Layer 7 of a small transformer language model trained on English Wikipedia (10 layers, counted from 0, width 96).
Take only the direct path to the model's output, skipping the later layers: a vector added to the residual stream pushes a token's score in proportion to its dot product with that token's output vector.

Output vectors of the tokens that the questions are about. A number n stands for (n - 500) times 0.0039.
"resent": 385 586 413 473 512 425 515 568 550 38 237 404 475 506 381 542 224 572 636 567 629 548 571 412 552 405 648 299 435 585 426 279 642 510 690 497 374 514 449 578 148 529 422 334 479 434 679 530 415 582 682 215 474 455 471 286 254 519 280 380 284 647 424 614 791 446 551 647 358 683 723 532 639 542 758 616 523 637 452 687 493 406 650 462 630 650 531 559 476 535 483 462 536 770 644 535
"ified": 324 525 533 480 678 427 580 447 357 181 612 445 493 750 444 627 503 668 591 482 433 567 412 405 615 615 761 536 305 355 440 804 677 696 478 492 355 215 611 598 601 657 464 465 565 540 428 319 413 420 516 441 411 520 663 502 485 568 357 236 375 358 568 589 666 528 219 423 592 510 630 684 526 236 449 543 431 584 495 404 285 513 326 349 577 603 383 697 706 580 445 405 532 792 489 422
"med": 435 646 511 536 528 497 464 558 314 275 359 353 515 427 504 659 541 585 480 266 493 449 207 355 590 494 735 408 483 574 329 606 490 485 450 690 315 466 573 774 665 572 411 310 452 475 643 470 618 607 228 392 627 358 364 319 351 723 403 230 567 494 442 437 545 576 309 418 571 564 391 672 622 383 688 470 553 760 544 569 373 532 468 321 489 432 579 728 588 884 518 602 473 632 622 547
"ons": 496 457 454 364 600 451 481 633 351 538 326 219 544 488 662 417 496 332 633 629 641 695 677 434 470 469 738 455 292 606 642 457 617 637 450 372 441 579 492 607 346 513 620 542 531 399 403 496 478 555 530 399 316 366 476 635 192 422 561 463 316 630 503 546 705 496 493 332 374 421 607 542 560 542 478 301 578 546 542 561 334 531 486 574 579 399 408 473 529 734 552 350 469 883 622 421
"ael": 483 781 410 523 580 580 494 280 603 513 120 396 569 598 151 402 603 549 323 364 535 646 556 541 636 484 721 531 306 715 736 377 551 590 539 698 282 503 725 470 513 367 582 356 552 417 468 381 860 371 191 317 559 385 603 294 507 405 191 503 279 459 629 628 400 198 494 702 525 788 446 701 626 386 663 390 581 434 405 485 154 581 756 341 693 558 633 572 431 374 675 599 333 957 611 229
"ce": 466 538 398 503 299 562 255 753 451 328 556 599 511 481 418 650 418 503 412 440 466 397 423 666 627 629 655 386 623 378 766 423 446 361 450 430 361 268 582 451 431 456 403 492 641 622 547 478 575 602 617 466 503 496 597 381 515 540 589 496 590 402 569 287 671 577 595 449 430 523 438 589 667 572 571 487 452 193 676 566 420 398 726 414 414 273 483 364 596 399 545 488 629 809 470 493
" Brit": 364 689 386 623 568 306 434 413 461 469 564 572 492 455 438 526 344 476 354 463 738 553 445 531 534 630 518 280 577 483 623 360 550 772 422 669 354 193 574 671 375 650 488 386 478 447 432 476 508 416 429 397 517 459 571 476 585 614 549 505 540 449 517 606 504 434 446 443 497 648 581 574 566 504 391 524 455 506 447 527 540 584 676 585 500 559 549 417 456 393 363 548 557 491 595 393
"ober": 464 590 453 784 657 438 371 612 178 294 503 655 519 764 427 423 499 443 591 600 486 558 681 517 681 380 525 363 547 510 671 383 543 840 483 532 476 367 652 470 264 409 523 516 412 364 334 461 629 395 364 87 606 545 544 455 418 555 364 258 411 626 519 596 504 552 523 567 634 559 295 567 441 312 533 628 202 693 525 709 365 720 667 549 401 358 239 706 614 389 366 459 464 903 443 529
"ton": 664 621 413 432 495 546 465 501 567 493 548 669 557 735 324 267 571 409 343 213 643 507 413 442 500 708 607 425 460 433 526 540 514 587 387 465 412 340 392 533 508 674 568 504 637 441 586 576 812 437 260 302 559 564 308 370 385 491 575 581 637 581 453 532 417 239 497 349 546 552 420 628 665 375 745 523 409 587 581 481 233 278 551 598 566 508 648 388 417 401 602 496 485 738 622 442
"pis": 560 579 412 669 670 356 544 550 559 508 491 513 482 703 496 491 368 644 585 233 643 420 503 337 751 473 520 472 553 473 616 411 463 453 443 420 377 323 422 576 380 490 600 386 481 342 642 443 428 306 295 439 634 444 323 443 622 704 518 638 297 666 557 308 894 440 331 549 437 546 621 669 749 213 701 349 295 483 352 669 295 350 522 611 397 484 293 647 628 663 464 487 440 742 744 484
" and": 564 371 605 488 439 501 507 571 432 589 676 558 473 540 566 393 632 515 428 455 487 441 567 517 424 433 574 557 486 486 466 551 408 376 461 472 514 467 501 414 510 574 396 569 366 616 518 506 458 508 641 568 428 367 460 521 433 518 542 571 570 428 430 651 436 621 473 419 487 408 435 398 479 677 397 612 487 435 548 464 583 491 484 517 501 571 514 455 559 441 565 642 472 395 460 520
" March": 341 546 458 632 359 554 496 623 550 352 466 604 488 550 417 469 358 543 438 574 583 420 439 562 520 430 397 508 508 541 457 444 516 523 578 479 420 412 653 590 478 641 519 375 539 494 533 338 427 483 643 363 563 601 537 479 589 565 431 475 443 508 568 480 466 326 623 524 528 561 543 568 627 612 612 432 465 517 391 505 543 516 555 562 365 463 462 702 611 395 287 418 512 491 476 476
"orld": 413 915 398 480 510 504 335 234 549 302 386 449 483 723 396 424 532 456 592 482 466 589 566 469 632 584 481 311 499 499 619 246 444 463 377 618 439 551 441 648 215 569 457 441 395 330 572 403 766 314 483 386 654 506 586 362 340 436 412 474 357 489 650 393 684 471 298 408 329 536 733 549 542 229 488 650 503 573 451 694 432 586 724 681 696 463 447 632 581 410 523 657 597 916 509 507
"-": 579 390 593 453 295 524 602 643 645 478 631 629 516 510 512 345 628 521 390 569 414 392 451 465 499 438 501 608 536 324 465 542 498 533 369 588 505 471 408 510 643 518 493 540 510 563 420 632 417 519 522 569 469 380 588 477 547 475 571 638 435 495 414 349 459 622 479 526 671 435 407 428 410 629 336 462 529 420 687 458 387 383 444 446 540 507 638 469 527 529 398 528 490 452 538 611
"ay": 655 463 525 741 438 468 396 393 618 443 351 513 521 467 352 477 494 640 326 643 404 489 539 484 452 396 708 576 570 614 544 548 631 477 466 548 511 413 496 482 418 429 520 631 563 607 436 314 598 474 519 291 616 485 317 648 553 428 430 633 544 426 418 547 642 487 387 622 585 377 535 418 320 383 475 418 573 721 466 609 408 582 586 574 403 620 578 395 412 387 382 460 416 717 394 550
"ength": 571 455 364 592 523 551 302 334 509 152 265 356 496 331 187 625 360 449 263 384 507 470 347 294 802 468 808 381 381 699 688 514 539 524 774 548 263 664 437 523 457 642 620 579 551 573 668 286 359 637 679 399 711 582 516 440 568 677 506 565 179 644 674 574 541 561 550 516 181 456 615 474 674 266 453 558 347 645 380 441 305 604 533 620 563 525 528 660 506 478 671 414 383 870 447 449
"ome": 433 439 492 590 501 625 367 449 349 336 372 551 471 625 472 298 310 480 495 528 542 817 482 364 461 505 626 432 547 584 653 313 619 740 642 284 549 372 538 371 412 401 595 631 667 262 461 367 709 430 372 511 509 287 507 419 320 578 662 556 626 521 722 454 454 499 405 622 399 631 673 400 700 415 644 475 560 543 518 535 241 429 474 696 495 526 381 558 487 470 591 530 383 674 465 522
"outh": 521 546 454 454 646 614 637 391 465 498 367 551 478 408 399 330 465 376 587 508 512 439 635 425 782 582 540 316 337 664 757 379 573 498 436 537 352 525 536 756 145 651 645 595 318 373 521 670 635 424 235 277 624 441 545 237 274 719 519 465 503 565 532 410 375 395 502 547 582 658 782 441 727 82 836 302 533 574 393 591 301 562 390 548 656 357 369 308 606 385 385 541 573 930 760 413
"ever": 521 605 449 634 543 546 318 484 407 460 343 482 505 604 297 747 723 487 500 397 587 450 585 469 525 538 577 287 573 416 733 528 544 618 651 472 627 508 534 561 201 561 528 561 508 468 643 334 480 474 311 543 570 394 356 293 385 508 749 410 386 529 836 302 553 388 343 523 244 608 484 486 823 553 595 630 263 275 587 608 328 504 576 486 686 515 382 648 204 345 479 543 341 867 567 404
"reen": 341 333 413 749 619 425 461 710 562 370 340 343 486 463 334 517 395 475 584 621 482 536 509 357 648 561 692 386 308 499 643 547 399 550 385 604 381 548 423 564 427 422 597 390 428 380 475 486 529 411 526 385 483 494 504 594 534 570 384 537 371 432 464 361 409 453 338 574 441 590 393 523 629 455 479 378 539 788 440 518 359 462 621 683 767 416 580 588 748 669 673 511 428 870 533 400
"ement": 476 578 454 654 422 511 467 268 388 295 282 391 513 424 476 724 517 423 540 601 547 589 535 755 566 572 714 596 615 587 511 502 513 413 811 449 363 606 727 641 624 488 283 441 424 198 434 142 454 362 188 374 623 488 542 534 460 338 354 388 439 458 350 385 771 585 591 598 487 752 466 452 743 292 523 629 549 572 625 521 299 388 364 594 519 471 588 608 663 385 444 586 451 773 629 296
"son": 509 387 479 713 313 492 579 411 600 530 610 378 523 451 358 354 425 271 458 363 609 689 634 520 681 625 459 556 641 471 540 512 483 460 605 470 344 245 529 663 528 481 563 446 612 391 532 466 602 424 454 169 500 417 401 293 248 630 409 303 543 622 522 675 247 325 453 461 601 508 500 760 612 344 713 432 456 531 601 330 468 466 595 494 461 754 624 683 566 764 412 475 594 760 554 288
"ced": 426 678 336 628 454 575 476 573 351 210 548 494 554 456 518 971 451 421 392 292 629 482 316 475 641 767 840 392 599 620 636 499 428 495 473 551 326 348 659 433 413 673 372 459 689 704 545 330 556 734 586 355 569 455 464 224 551 511 399 567 373 355 580 298 848 520 278 487 412 434 386 708 636 354 450 607 392 450 551 566 482 435 507 377 405 348 371 512 542 471 468 352 495 872 553 559
"rench": 276 664 387 536 581 292 414 506 570 208 85 553 473 666 498 469 421 553 570 504 481 461 618 466 575 522 662 262 318 433 731 466 685 481 303 788 426 356 719 451 267 542 418 342 450 458 678 314 724 550 250 396 439 547 402 462 593 453 507 357 508 461 447 526 709 581 483 601 346 604 662 547 695 301 519 644 644 693 527 683 409 416 699 426 675 255 419 724 490 338 357 618 516 854 538 502
"s:": 599 661 524 560 433 563 455 246 613 422 438 237 489 529 413 448 430 456 495 627 486 709 521 629 589 491 414 316 505 347 558 476 410 624 672 483 269 714 438 424 644 764 610 229 534 487 589 501 497 352 339 394 547 446 548 552 235 438 358 440 378 541 550 461 493 544 550 395 445 662 498 789 549 357 613 381 469 427 574 468 471 402 649 696 412 457 347 568 563 810 652 553 366 561 565 568
" \"": 483 639 487 487 457 467 472 441 395 657 357 389 534 454 635 515 568 568 550 405 425 622 511 441 484 491 375 424 559 538 481 400 518 425 588 622 418 286 568 443 596 505 449 399 516 514 367 445 420 395 537 416 430 632 497 370 645 525 594 496 339 537 635 544 502 486 526 538 516 440 464 513 662 537 359 435 612 390 534 486 563 586 628 626 443 703 487 674 570 462 560 600 351 373 438 550
"pe": 511 734 588 400 499 412 503 631 489 452 349 520 508 259 431 425 513 530 485 300 552 482 496 423 724 496 504 249 554 453 749 311 574 444 552 409 325 480 471 575 394 524 396 636 318 396 535 530 594 487 446 388 648 487 621 335 534 685 645 387 626 642 662 365 402 612 280 380 362 564 414 633 677 118 561 519 412 515 568 610 386 401 464 456 341 499 697 520 712 810 316 573 644 769 643 496
"ure": 435 391 605 861 540 395 343 499 611 448 406 638 521 484 525 702 569 293 695 588 449 412 400 370 506 372 681 428 462 466 598 380 664 603 559 471 438 344 320 519 358 448 553 489 471 437 529 315 376 577 216 622 540 500 457 619 454 538 575 352 519 544 300 636 519 578 506 433 471 827 458 634 704 518 442 509 540 571 520 555 430 654 390 700 456 509 247 537 626 368 403 442 368 604 567 500
"3.": 556 613 434 658 588 495 429 460 480 208 623 473 488 445 411 454 417 354 449 507 586 606 483 316 608 431 431 525 279 632 429 549 523 460 433 726 368 478 619 425 596 599 411 455 569 509 685 320 467 316 543 206 495 628 719 472 610 376 358 502 601 589 467 354 443 420 527 583 334 425 417 452 624 455 592 406 400 713 581 709 530 458 413 454 702 511 406 554 513 624 590 688 317 908 476 480
"rol": 352 392 410 766 486 373 437 587 476 426 418 276 519 319 362 513 533 428 667 499 609 457 526 594 734 465 364 381 217 386 728 419 665 427 499 618 539 425 577 503 361 569 626 349 463 624 598 364 716 731 294 598 576 485 425 477 603 575 342 469 552 525 447 451 507 480 461 413 243 645 538 631 416 276 744 606 360 716 456 496 484 450 632 512 477 475 622 421 684 533 554 452 364 796 553 406

Each question shows what one neuron of this layer's MLP adds at an activation of 1. A number n stands for (n - 500) times 0.00044.

n167: 639 511 502 674 477 432 528 564 290 502 579 412 216 467 631 424 384 379 720 648 366 481 433 617 473 540 503 489 396 524 301 451 588 490 469 674 415 470 626 551 492 431 552 600 579 550 419 428 564 538 533 592 413 723 437 603 158 104 432 370 428 464 608 617 535 505 246 609 581 538 639 677 334 422 608 563 404 602 393 576 460 569 471 427 523 472 385 554 595 466 692 452 637 473 495 472
Which three tokens does it push up most, strongest first? "ified", "ober", "ons"

n166: 439 722 486 344 650 368 469 398 572 495 478 422 417 423 550 399 619 703 613 420 399 366 598 487 488 519 663 499 313 492 483 613 402 456 560 318 538 577 512 417 521 531 680 509 555 354 241 594 566 668 423 678 654 374 546 623 622 574 441 542 643 608 390 570 643 438 267 374 450 584 467 573 437 181 291 393 616 303 806 465 492 497 604 528 241 441 577 512 400 444 514 659 302 823 602 494
Pushed down most: " March"

n95: 465 755 554 394 527 499 476 489 652 520 445 369 682 347 366 655 682 556 418 220 377 403 327 709 520 300 694 578 394 589 266 668 397 414 447 282 755 684 634 522 662 448 620 680 310 564 482 750 574 404 470 446 475 277 500 536 314 377 370 496 493 506 282 361 491 480 401 509 576 580 445 499 574 453 666 504 454 548 680 408 607 472 401 713 543 459 677 668 466 525 482 462 618 495 546 376
Which three tokens does it push up most, strongest first? "med", "ement", "ael"

n4: 609 514 670 569 447 449 555 330 527 505 610 501 718 556 658 455 480 753 448 473 734 539 483 643 532 620 519 578 494 702 311 214 455 581 572 462 227 490 525 574 420 645 475 499 563 529 506 490 637 346 705 482 491 659 615 537 457 583 402 461 465 623 589 403 646 384 465 683 429 438 438 453 452 473 550 235 447 660 371 544 539 337 393 345 516 425 437 452 338 290 461 630 703 200 244 329
Pushed up most: " March"

n34: 540 531 232 538 630 438 395 292 505 780 580 514 579 421 400 544 381 502 579 511 411 565 591 499 504 511 503 710 323 671 327 653 271 377 424 384 627 659 433 278 469 308 655 484 641 628 588 368 629 339 542 501 214 650 449 763 487 616 488 657 411 440 554 493 911 484 556 552 562 483 550 356 439 401 384 508 389 533 479 418 655 521 551 796 487 364 450 535 410 394 515 618 428 557 226 456
Pushed down most: "pe"

n155: 492 593 534 453 551 573 527 655 512 405 281 352 364 503 701 689 515 360 428 639 471 566 363 501 231 412 544 482 396 525 243 616 502 274 671 555 367 488 470 609 342 621 398 417 529 812 394 661 374 615 473 645 657 636 620 707 572 596 462 513 605 597 492 642 409 419 561 330 403 414 473 428 646 681 304 647 612 446 349 477 410 338 330 529 286 566 460 391 618 673 659 343 475 726 527 312
Pushed down most: "ober"

n130: 423 574 509 550 653 247 660 572 578 611 640 609 664 442 537 708 338 580 321 399 536 721 518 435 416 573 533 586 539 578 487 561 529 552 511 634 535 409 544 388 603 451 306 231 416 287 485 587 303 615 390 534 466 359 472 487 581 445 524 474 300 469 467 716 392 524 317 470 542 646 563 285 370 801 630 531 534 367 420 458 517 584 469 605 462 648 561 391 520 463 387 527 615 202 484 517
Pushed up most: " Brit"

n246: 539 341 648 581 581 489 391 651 596 579 375 569 404 512 646 490 401 499 521 415 672 473 551 433 562 517 619 511 394 606 453 540 682 436 411 528 688 633 378 437 374 508 451 553 591 564 499 719 508 535 583 216 407 466 541 378 384 539 449 586 557 412 440 416 432 406 537 479 239 677 476 688 583 518 549 455 379 521 482 512 414 357 554 422 434 655 494 457 364 424 469 445 297 669 604 613
Pushed up most: "resent"

n51: 293 646 655 324 553 275 469 396 450 514 279 321 529 672 259 455 362 438 551 551 308 446 409 432 388 579 422 640 672 651 489 412 546 569 425 383 571 567 407 472 492 492 423 569 626 664 649 380 767 505 448 477 645 454 622 499 408 392 482 439 643 681 502 440 492 535 593 654 535 490 513 452 328 581 432 400 464 462 753 485 683 452 704 572 393 407 478 445 575 543 592 518 629 408 558 482
Pushed up most: "orld"

n23: 514 332 529 732 267 297 426 475 602 452 350 474 458 360 598 534 522 272 602 554 471 796 321 565 559 630 641 463 582 454 674 404 570 649 504 560 422 446 439 601 486 590 698 571 734 454 431 573 705 600 476 525 655 324 476 326 316 404 650 448 670 285 820 509 313 314 484 534 678 422 680 482 659 443 516 525 587 401 429 430 390 435 463 575 507 350 352 315 508 321 626 337 619 561 333 542
Which two tokens does it push up most, strongest first? "ome", "outh"

n143: 530 581 444 508 632 323 550 575 457 436 590 395 416 616 464 798 514 464 501 553 480 492 444 383 343 581 875 765 692 659 412 713 467 374 367 603 277 466 653 640 258 609 526 497 445 497 486 215 519 429 498 574 353 571 694 310 694 391 543 673 410 554 307 449 301 461 406 480 430 595 464 547 622 586 463 460 436 363 524 480 730 573 521 352 529 644 557 563 600 480 259 284 322 334 635 478
Which two tokens does it push up most, strongest first? "ced", "ified"

n190: 448 455 452 533 379 635 334 524 609 421 432 659 427 534 559 692 241 382 549 568 331 576 293 427 290 336 499 681 405 566 644 453 426 371 387 297 360 460 553 491 396 471 595 605 361 463 385 436 444 516 517 567 600 763 514 551 533 470 575 782 485 620 340 759 461 688 615 395 725 570 436 839 446 206 580 326 557 736 635 621 267 381 467 363 542 565 444 548 705 397 439 398 553 610 506 559
Pushed down most: "ever"

n48: 464 261 445 585 480 465 423 317 616 656 512 310 644 354 790 516 510 511 675 394 553 692 516 572 615 414 498 282 459 612 648 437 341 530 591 539 542 426 682 399 449 705 500 332 343 457 637 622 293 406 450 619 696 443 315 527 457 453 636 520 380 655 331 571 475 574 633 441 587 290 411 417 573 415 578 375 501 219 531 371 651 379 464 519 446 456 443 426 481 533 789 637 562 341 630 750
Pushed up most: "s:"

n112: 761 316 472 519 562 645 405 610 593 604 633 626 463 362 581 649 542 238 623 495 603 593 580 867 514 600 711 513 516 593 493 460 459 501 296 302 434 558 363 431 393 454 377 399 409 206 613 537 280 531 614 428 653 432 669 524 472 576 472 497 485 350 488 292 536 376 405 472 394 423 647 657 584 547 432 620 386 326 404 344 448 583 499 426 533 435 593 649 541 569 515 647 604 356 415 458
Pushed down most: "rench"

n243: 554 416 495 468 586 524 533 431 529 574 490 443 375 622 626 237 441 517 652 698 443 701 229 496 420 528 604 531 428 463 464 463 571 337 591 556 430 390 504 547 318 462 517 305 562 492 519 361 662 668 463 598 644 713 712 315 489 641 352 625 465 509 539 749 533 641 447 452 471 466 557 401 540 515 443 332 349 392 554 663 229 557 383 367 535 466 254 395 772 463 375 558 639 628 412 542
Pushed down most: "ever"

n14: 502 532 373 463 616 412 765 376 633 364 540 489 279 495 466 757 364 392 331 484 474 480 633 479 529 424 603 588 491 679 568 674 447 531 425 272 502 630 596 562 680 497 425 563 460 395 268 374 323 509 544 614 523 500 541 444 207 627 609 356 348 598 461 615 359 456 625 388 439 640 548 664 432 482 520 634 395 439 475 211 719 599 674 608 719 564 628 512 335 338 525 465 361 431 570 472
Pushed up most: "ength"

n36: 558 264 612 659 635 502 461 575 613 482 573 531 395 437 438 414 447 427 542 432 408 493 401 543 635 467 547 287 497 447 704 629 493 376 587 775 587 596 556 413 657 484 556 398 479 557 540 690 473 535 297 738 474 342 399 465 584 497 387 159 445 478 515 519 386 590 672 421 472 370 547 309 612 473 780 602 387 350 402 487 396 494 632 390 486 547 479 390 632 478 493 589 402 678 664 278
Which two tokens does it push up most, strongest first? "rol", "outh"

n49: 349 604 605 792 515 495 474 423 410 512 481 587 577 207 370 486 639 417 582 586 473 473 319 510 617 376 448 728 542 517 429 615 724 500 441 538 481 535 471 543 591 579 546 195 504 403 665 409 358 551 360 829 441 464 546 593 476 570 432 263 619 426 484 557 364 353 403 511 374 611 496 698 423 795 441 454 436 571 451 696 506 764 523 691 299 478 343 527 331 308 447 502 429 524 467 490
Pushed up most: "ure"

n168: 627 547 505 430 424 379 557 556 520 678 514 213 608 705 580 418 535 298 554 443 651 512 534 454 541 654 553 450 581 710 466 455 537 546 567 565 512 485 493 479 336 348 632 437 652 791 694 618 523 486 453 393 547 545 538 522 479 533 554 484 314 487 614 219 535 321 255 173 521 389 536 496 499 765 659 539 413 520 388 556 691 439 583 445 513 392 473 524 513 472 378 572 348 486 236 372
Pushed up most: "ever"

n94: 315 458 391 393 307 447 644 284 569 403 662 607 422 443 304 571 468 742 403 557 482 537 511 305 594 480 652 384 402 412 581 607 484 488 506 777 615 410 567 691 403 621 475 434 412 552 564 682 791 438 301 595 566 631 380 309 733 726 503 599 420 285 363 519 528 397 561 540 510 415 210 497 465 527 400 329 688 492 730 623 543 505 831 244 517 195 451 559 470 498 475 654 394 486 519 470
Pushed down most: "ons"

n182: 390 554 533 525 528 526 458 516 531 808 525 391 822 535 479 429 326 623 512 590 368 583 463 414 506 451 669 602 688 419 634 481 532 422 484 597 593 743 410 379 315 732 523 478 588 485 435 441 457 267 301 524 372 347 445 588 503 515 387 185 569 565 476 389 399 358 577 471 589 560 502 415 564 500 435 482 422 559 478 470 405 460 594 533 523 553 500 433 752 459 581 477 657 298 594 576
Pushed up most: "s:"

n47: 412 402 700 643 514 490 336 533 464 728 721 459 855 704 407 597 532 456 445 452 438 474 526 448 459 897 496 414 625 357 292 692 499 495 529 720 430 377 528 416 462 521 332 603 480 549 565 518 416 424 469 524 708 470 504 381 452 515 454 462 418 266 304 600 505 596 302 506 445 679 347 438 448 510 611 365 481 438 687 450 524 579 574 382 450 461 526 625 572 375 339 469 667 385 447 386
Pushed down most: "ons"

n188: 346 315 550 600 390 548 512 610 500 697 529 565 431 580 456 410 514 561 411 403 379 265 620 604 357 570 445 486 458 516 463 550 289 527 458 351 433 604 511 400 219 402 597 661 832 545 514 492 567 367 683 370 489 511 461 426 433 543 391 479 416 702 369 783 486 631 296 562 458 411 489 427 511 447 700 568 332 537 486 472 552 575 549 502 545 688 403 745 698 629 434 400 482 437 523 542
Pushed up most: "son"

n125: 446 172 152 528 363 575 510 678 574 484 603 355 757 231 419 656 537 498 575 429 480 476 422 305 418 600 700 199 581 295 605 689 381 842 282 339 407 755 459 535 412 395 635 450 545 445 494 681 291 424 592 547 388 494 681 435 548 560 477 447 436 495 567 578 432 533 557 321 298 688 529 532 600 560 394 447 495 525 466 405 494 478 367 591 624 468 530 554 634 724 686 561 759 598 349 519
Pushed down most: "ay"

n115: 492 483 537 475 581 505 444 646 508 659 487 488 313 726 651 622 364 394 836 434 462 522 434 442 769 537 448 440 592 503 490 238 536 244 460 486 264 436 540 469 448 627 667 570 554 513 423 329 479 593 747 406 537 632 215 429 251 306 665 552 572 692 538 537 590 614 616 502 597 271 567 408 350 497 519 343 613 396 580 344 243 598 350 512 581 352 382 622 461 627 583 305 656 489 581 584
Which two tokens does it push up most, strongest first? "ons", "pis"

n109: 521 543 720 420 697 335 563 630 517 597 454 633 487 690 670 504 646 291 408 552 251 393 664 444 717 638 391 465 461 464 403 553 479 540 535 602 678 406 313 505 506 505 455 500 457 389 490 344 382 826 367 697 416 592 601 356 481 432 626 344 497 590 380 488 412 355 426 647 620 395 393 513 456 482 464 455 425 528 509 422 417 615 619 576 585 489 370 578 321 414 318 573 614 393 515 523
Pushed up most: "ure"

n251: 547 519 501 348 500 306 624 584 427 635 477 496 659 251 439 466 538 534 481 284 481 477 499 514 243 659 646 540 453 546 494 526 594 741 352 496 526 347 199 614 419 530 382 429 348 778 758 967 688 498 443 465 428 361 463 592 582 484 517 513 455 489 314 423 364 279 563 598 693 531 409 468 629 524 567 598 499 481 529 280 527 434 541 536 560 434 532 279 298 481 502 626 470 692 596 507
Pushed up most: "ton"

n229: 442 353 452 508 280 386 571 590 553 377 325 541 492 583 534 506 372 540 574 399 475 489 584 401 616 448 494 610 576 444 752 674 466 607 478 450 482 254 475 431 549 628 534 377 599 587 391 597 528 674 509 471 518 586 286 240 378 569 411 555 504 504 560 360 859 460 437 468 461 510 635 452 496 267 555 302 547 468 543 581 500 476 406 449 592 472 610 466 647 675 521 484 533 507 591 485
Which two tokens does it push up most, strongest first? "pis", "ced"

n102: 730 442 380 494 286 491 645 145 583 418 451 610 441 331 228 402 475 610 615 419 465 499 339 444 456 473 728 471 289 597 698 627 599 509 578 363 303 688 499 608 545 405 593 682 693 772 489 420 546 511 527 532 526 476 609 729 419 627 568 377 431 530 339 317 703 435 386 537 408 661 620 527 395 449 569 422 603 419 571 517 518 640 454 608 372 547 555 538 593 437 311 214 399 556 579 360
Pushed up most: "ength"

n227: 386 430 462 436 562 687 315 484 544 531 757 616 396 558 502 713 411 526 469 517 378 696 583 358 472 375 515 412 662 312 457 594 472 556 465 257 401 420 415 469 617 507 445 557 584 493 446 629 578 412 681 605 520 352 748 335 358 304 497 198 309 519 318 706 426 589 702 781 578 394 381 456 504 441 554 343 372 464 505 638 259 691 633 347 610 522 495 779 457 408 623 647 471 401 644 603
Pushed down most: "rol"

n189: 793 727 683 728 412 511 354 610 450 538 440 532 245 307 442 409 522 447 314 584 329 372 622 523 352 327 478 605 464 524 476 515 435 490 495 430 629 570 590 376 495 609 503 535 654 244 628 338 425 329 447 488 492 329 489 464 501 388 544 614 620 635 402 591 421 638 386 572 543 525 638 757 450 221 262 566 579 445 560 575 467 583 603 392 581 633 672 309 354 711 512 452 476 611 460 608
Which two tokens does it push up most, strongest first? "ay", "pe"

n215: 594 411 399 355 575 348 536 689 255 591 519 432 209 606 492 704 250 662 338 494 656 271 468 378 531 620 502 378 569 595 333 501 654 616 322 467 467 515 333 466 443 433 362 626 498 653 462 462 627 543 491 536 418 552 300 361 365 301 497 294 755 466 590 461 404 469 681 467 477 628 447 755 650 523 521 584 604 800 404 463 496 605 526 343 775 583 545 530 358 657 541 469 627 702 259 514
Pushed up most: "med"

n247: 503 450 564 325 437 520 433 305 332 750 681 509 616 411 696 416 676 675 447 451 603 607 704 557 471 453 678 597 464 450 618 683 527 548 610 454 411 413 444 583 384 337 426 627 510 364 359 410 535 416 297 271 481 418 319 323 601 487 452 605 309 356 522 377 498 484 677 491 392 545 404 642 594 347 498 178 677 658 513 592 588 562 592 423 607 536 537 619 388 433 612 441 369 482 599 680
Pushed up most: "ael"

n1: 702 348 511 318 366 527 415 566 694 430 630 780 529 365 774 331 389 471 510 483 628 350 457 607 420 460 562 574 586 926 427 738 474 268 580 443 562 496 564 656 222 545 283 555 585 460 617 442 716 395 289 538 449 366 343 635 405 615 638 493 509 365 339 323 360 608 640 379 281 418 585 463 724 559 369 603 370 456 441 569 407 518 604 718 666 234 231 539 540 537 539 620 477 360 596 565
Pushed up most: " and"

n123: 505 446 522 624 759 442 462 334 407 602 583 509 734 416 382 324 697 441 413 395 433 535 563 406 521 429 512 581 635 419 357 664 603 562 622 465 526 575 469 652 637 508 412 490 478 647 688 489 635 491 647 555 445 215 476 606 467 362 644 444 517 376 450 294 431 399 508 388 514 605 416 562 487 607 464 575 422 439 457 480 489 578 541 520 432 616 486 299 373 382 613 487 397 278 681 509
Pushed down most: "rench"

n153: 642 666 437 410 535 415 794 793 728 705 343 449 351 591 569 344 289 535 372 445 536 428 555 609 670 473 365 482 389 623 453 608 385 287 421 547 650 651 578 473 369 470 546 411 466 641 592 245 580 347 542 516 317 226 257 430 576 525 561 475 773 525 619 386 541 581 508 410 749 518 405 495 653 532 586 398 577 473 415 503 504 499 478 503 363 418 444 671 331 473 592 434 425 446 561 540
Which two tokens does it push up most, strongest first? "pis", "rench"

n239: 535 542 578 482 412 632 677 585 481 603 220 517 503 613 341 578 491 544 603 480 619 495 608 664 206 659 252 363 514 333 549 313 372 582 512 368 326 377 622 478 554 355 285 475 390 315 435 206 397 389 718 544 617 633 280 403 489 642 659 360 469 817 582 480 511 542 546 717 505 438 516 532 670 496 598 667 608 461 563 531 440 397 463 617 518 662 488 560 304 471 450 325 578 537 659 575
Pushed up most: "ever"

n141: 573 503 483 309 400 368 359 296 489 671 372 574 503 275 529 575 485 598 588 433 540 577 472 394 494 433 369 445 535 620 478 470 445 462 621 575 561 620 462 337 484 499 363 432 642 468 545 526 615 507 189 532 570 449 376 457 552 516 682 704 754 564 551 594 440 725 646 268 676 661 492 524 696 529 485 636 665 448 606 578 432 419 395 330 407 487 454 398 363 672 431 495 157 546 646 480
Pushed down most: "ified"

n169: 420 495 605 545 642 599 576 623 349 355 533 758 178 350 587 544 490 486 505 610 649 766 773 527 519 404 428 194 271 499 579 539 177 577 466 626 254 587 391 500 541 610 451 468 369 403 473 618 620 537 502 494 478 551 497 584 344 568 723 517 311 517 555 569 603 392 450 381 442 379 624 415 374 491 522 775 467 477 420 464 678 292 459 445 511 803 552 418 319 567 368 572 680 469 465 587
Pushed up most: "resent"

n128: 412 535 448 647 400 411 581 557 652 408 394 367 549 496 470 517 551 708 739 608 463 522 319 448 444 494 329 454 410 447 439 402 688 387 366 757 468 587 430 491 358 403 667 465 437 539 464 503 826 674 282 633 682 335 432 521 654 434 402 484 785 542 581 478 349 565 523 396 620 361 683 403 561 361 527 536 433 295 431 454 270 610 528 554 485 759 499 374 618 364 432 313 510 615 660 490
Pushed up most: "rol"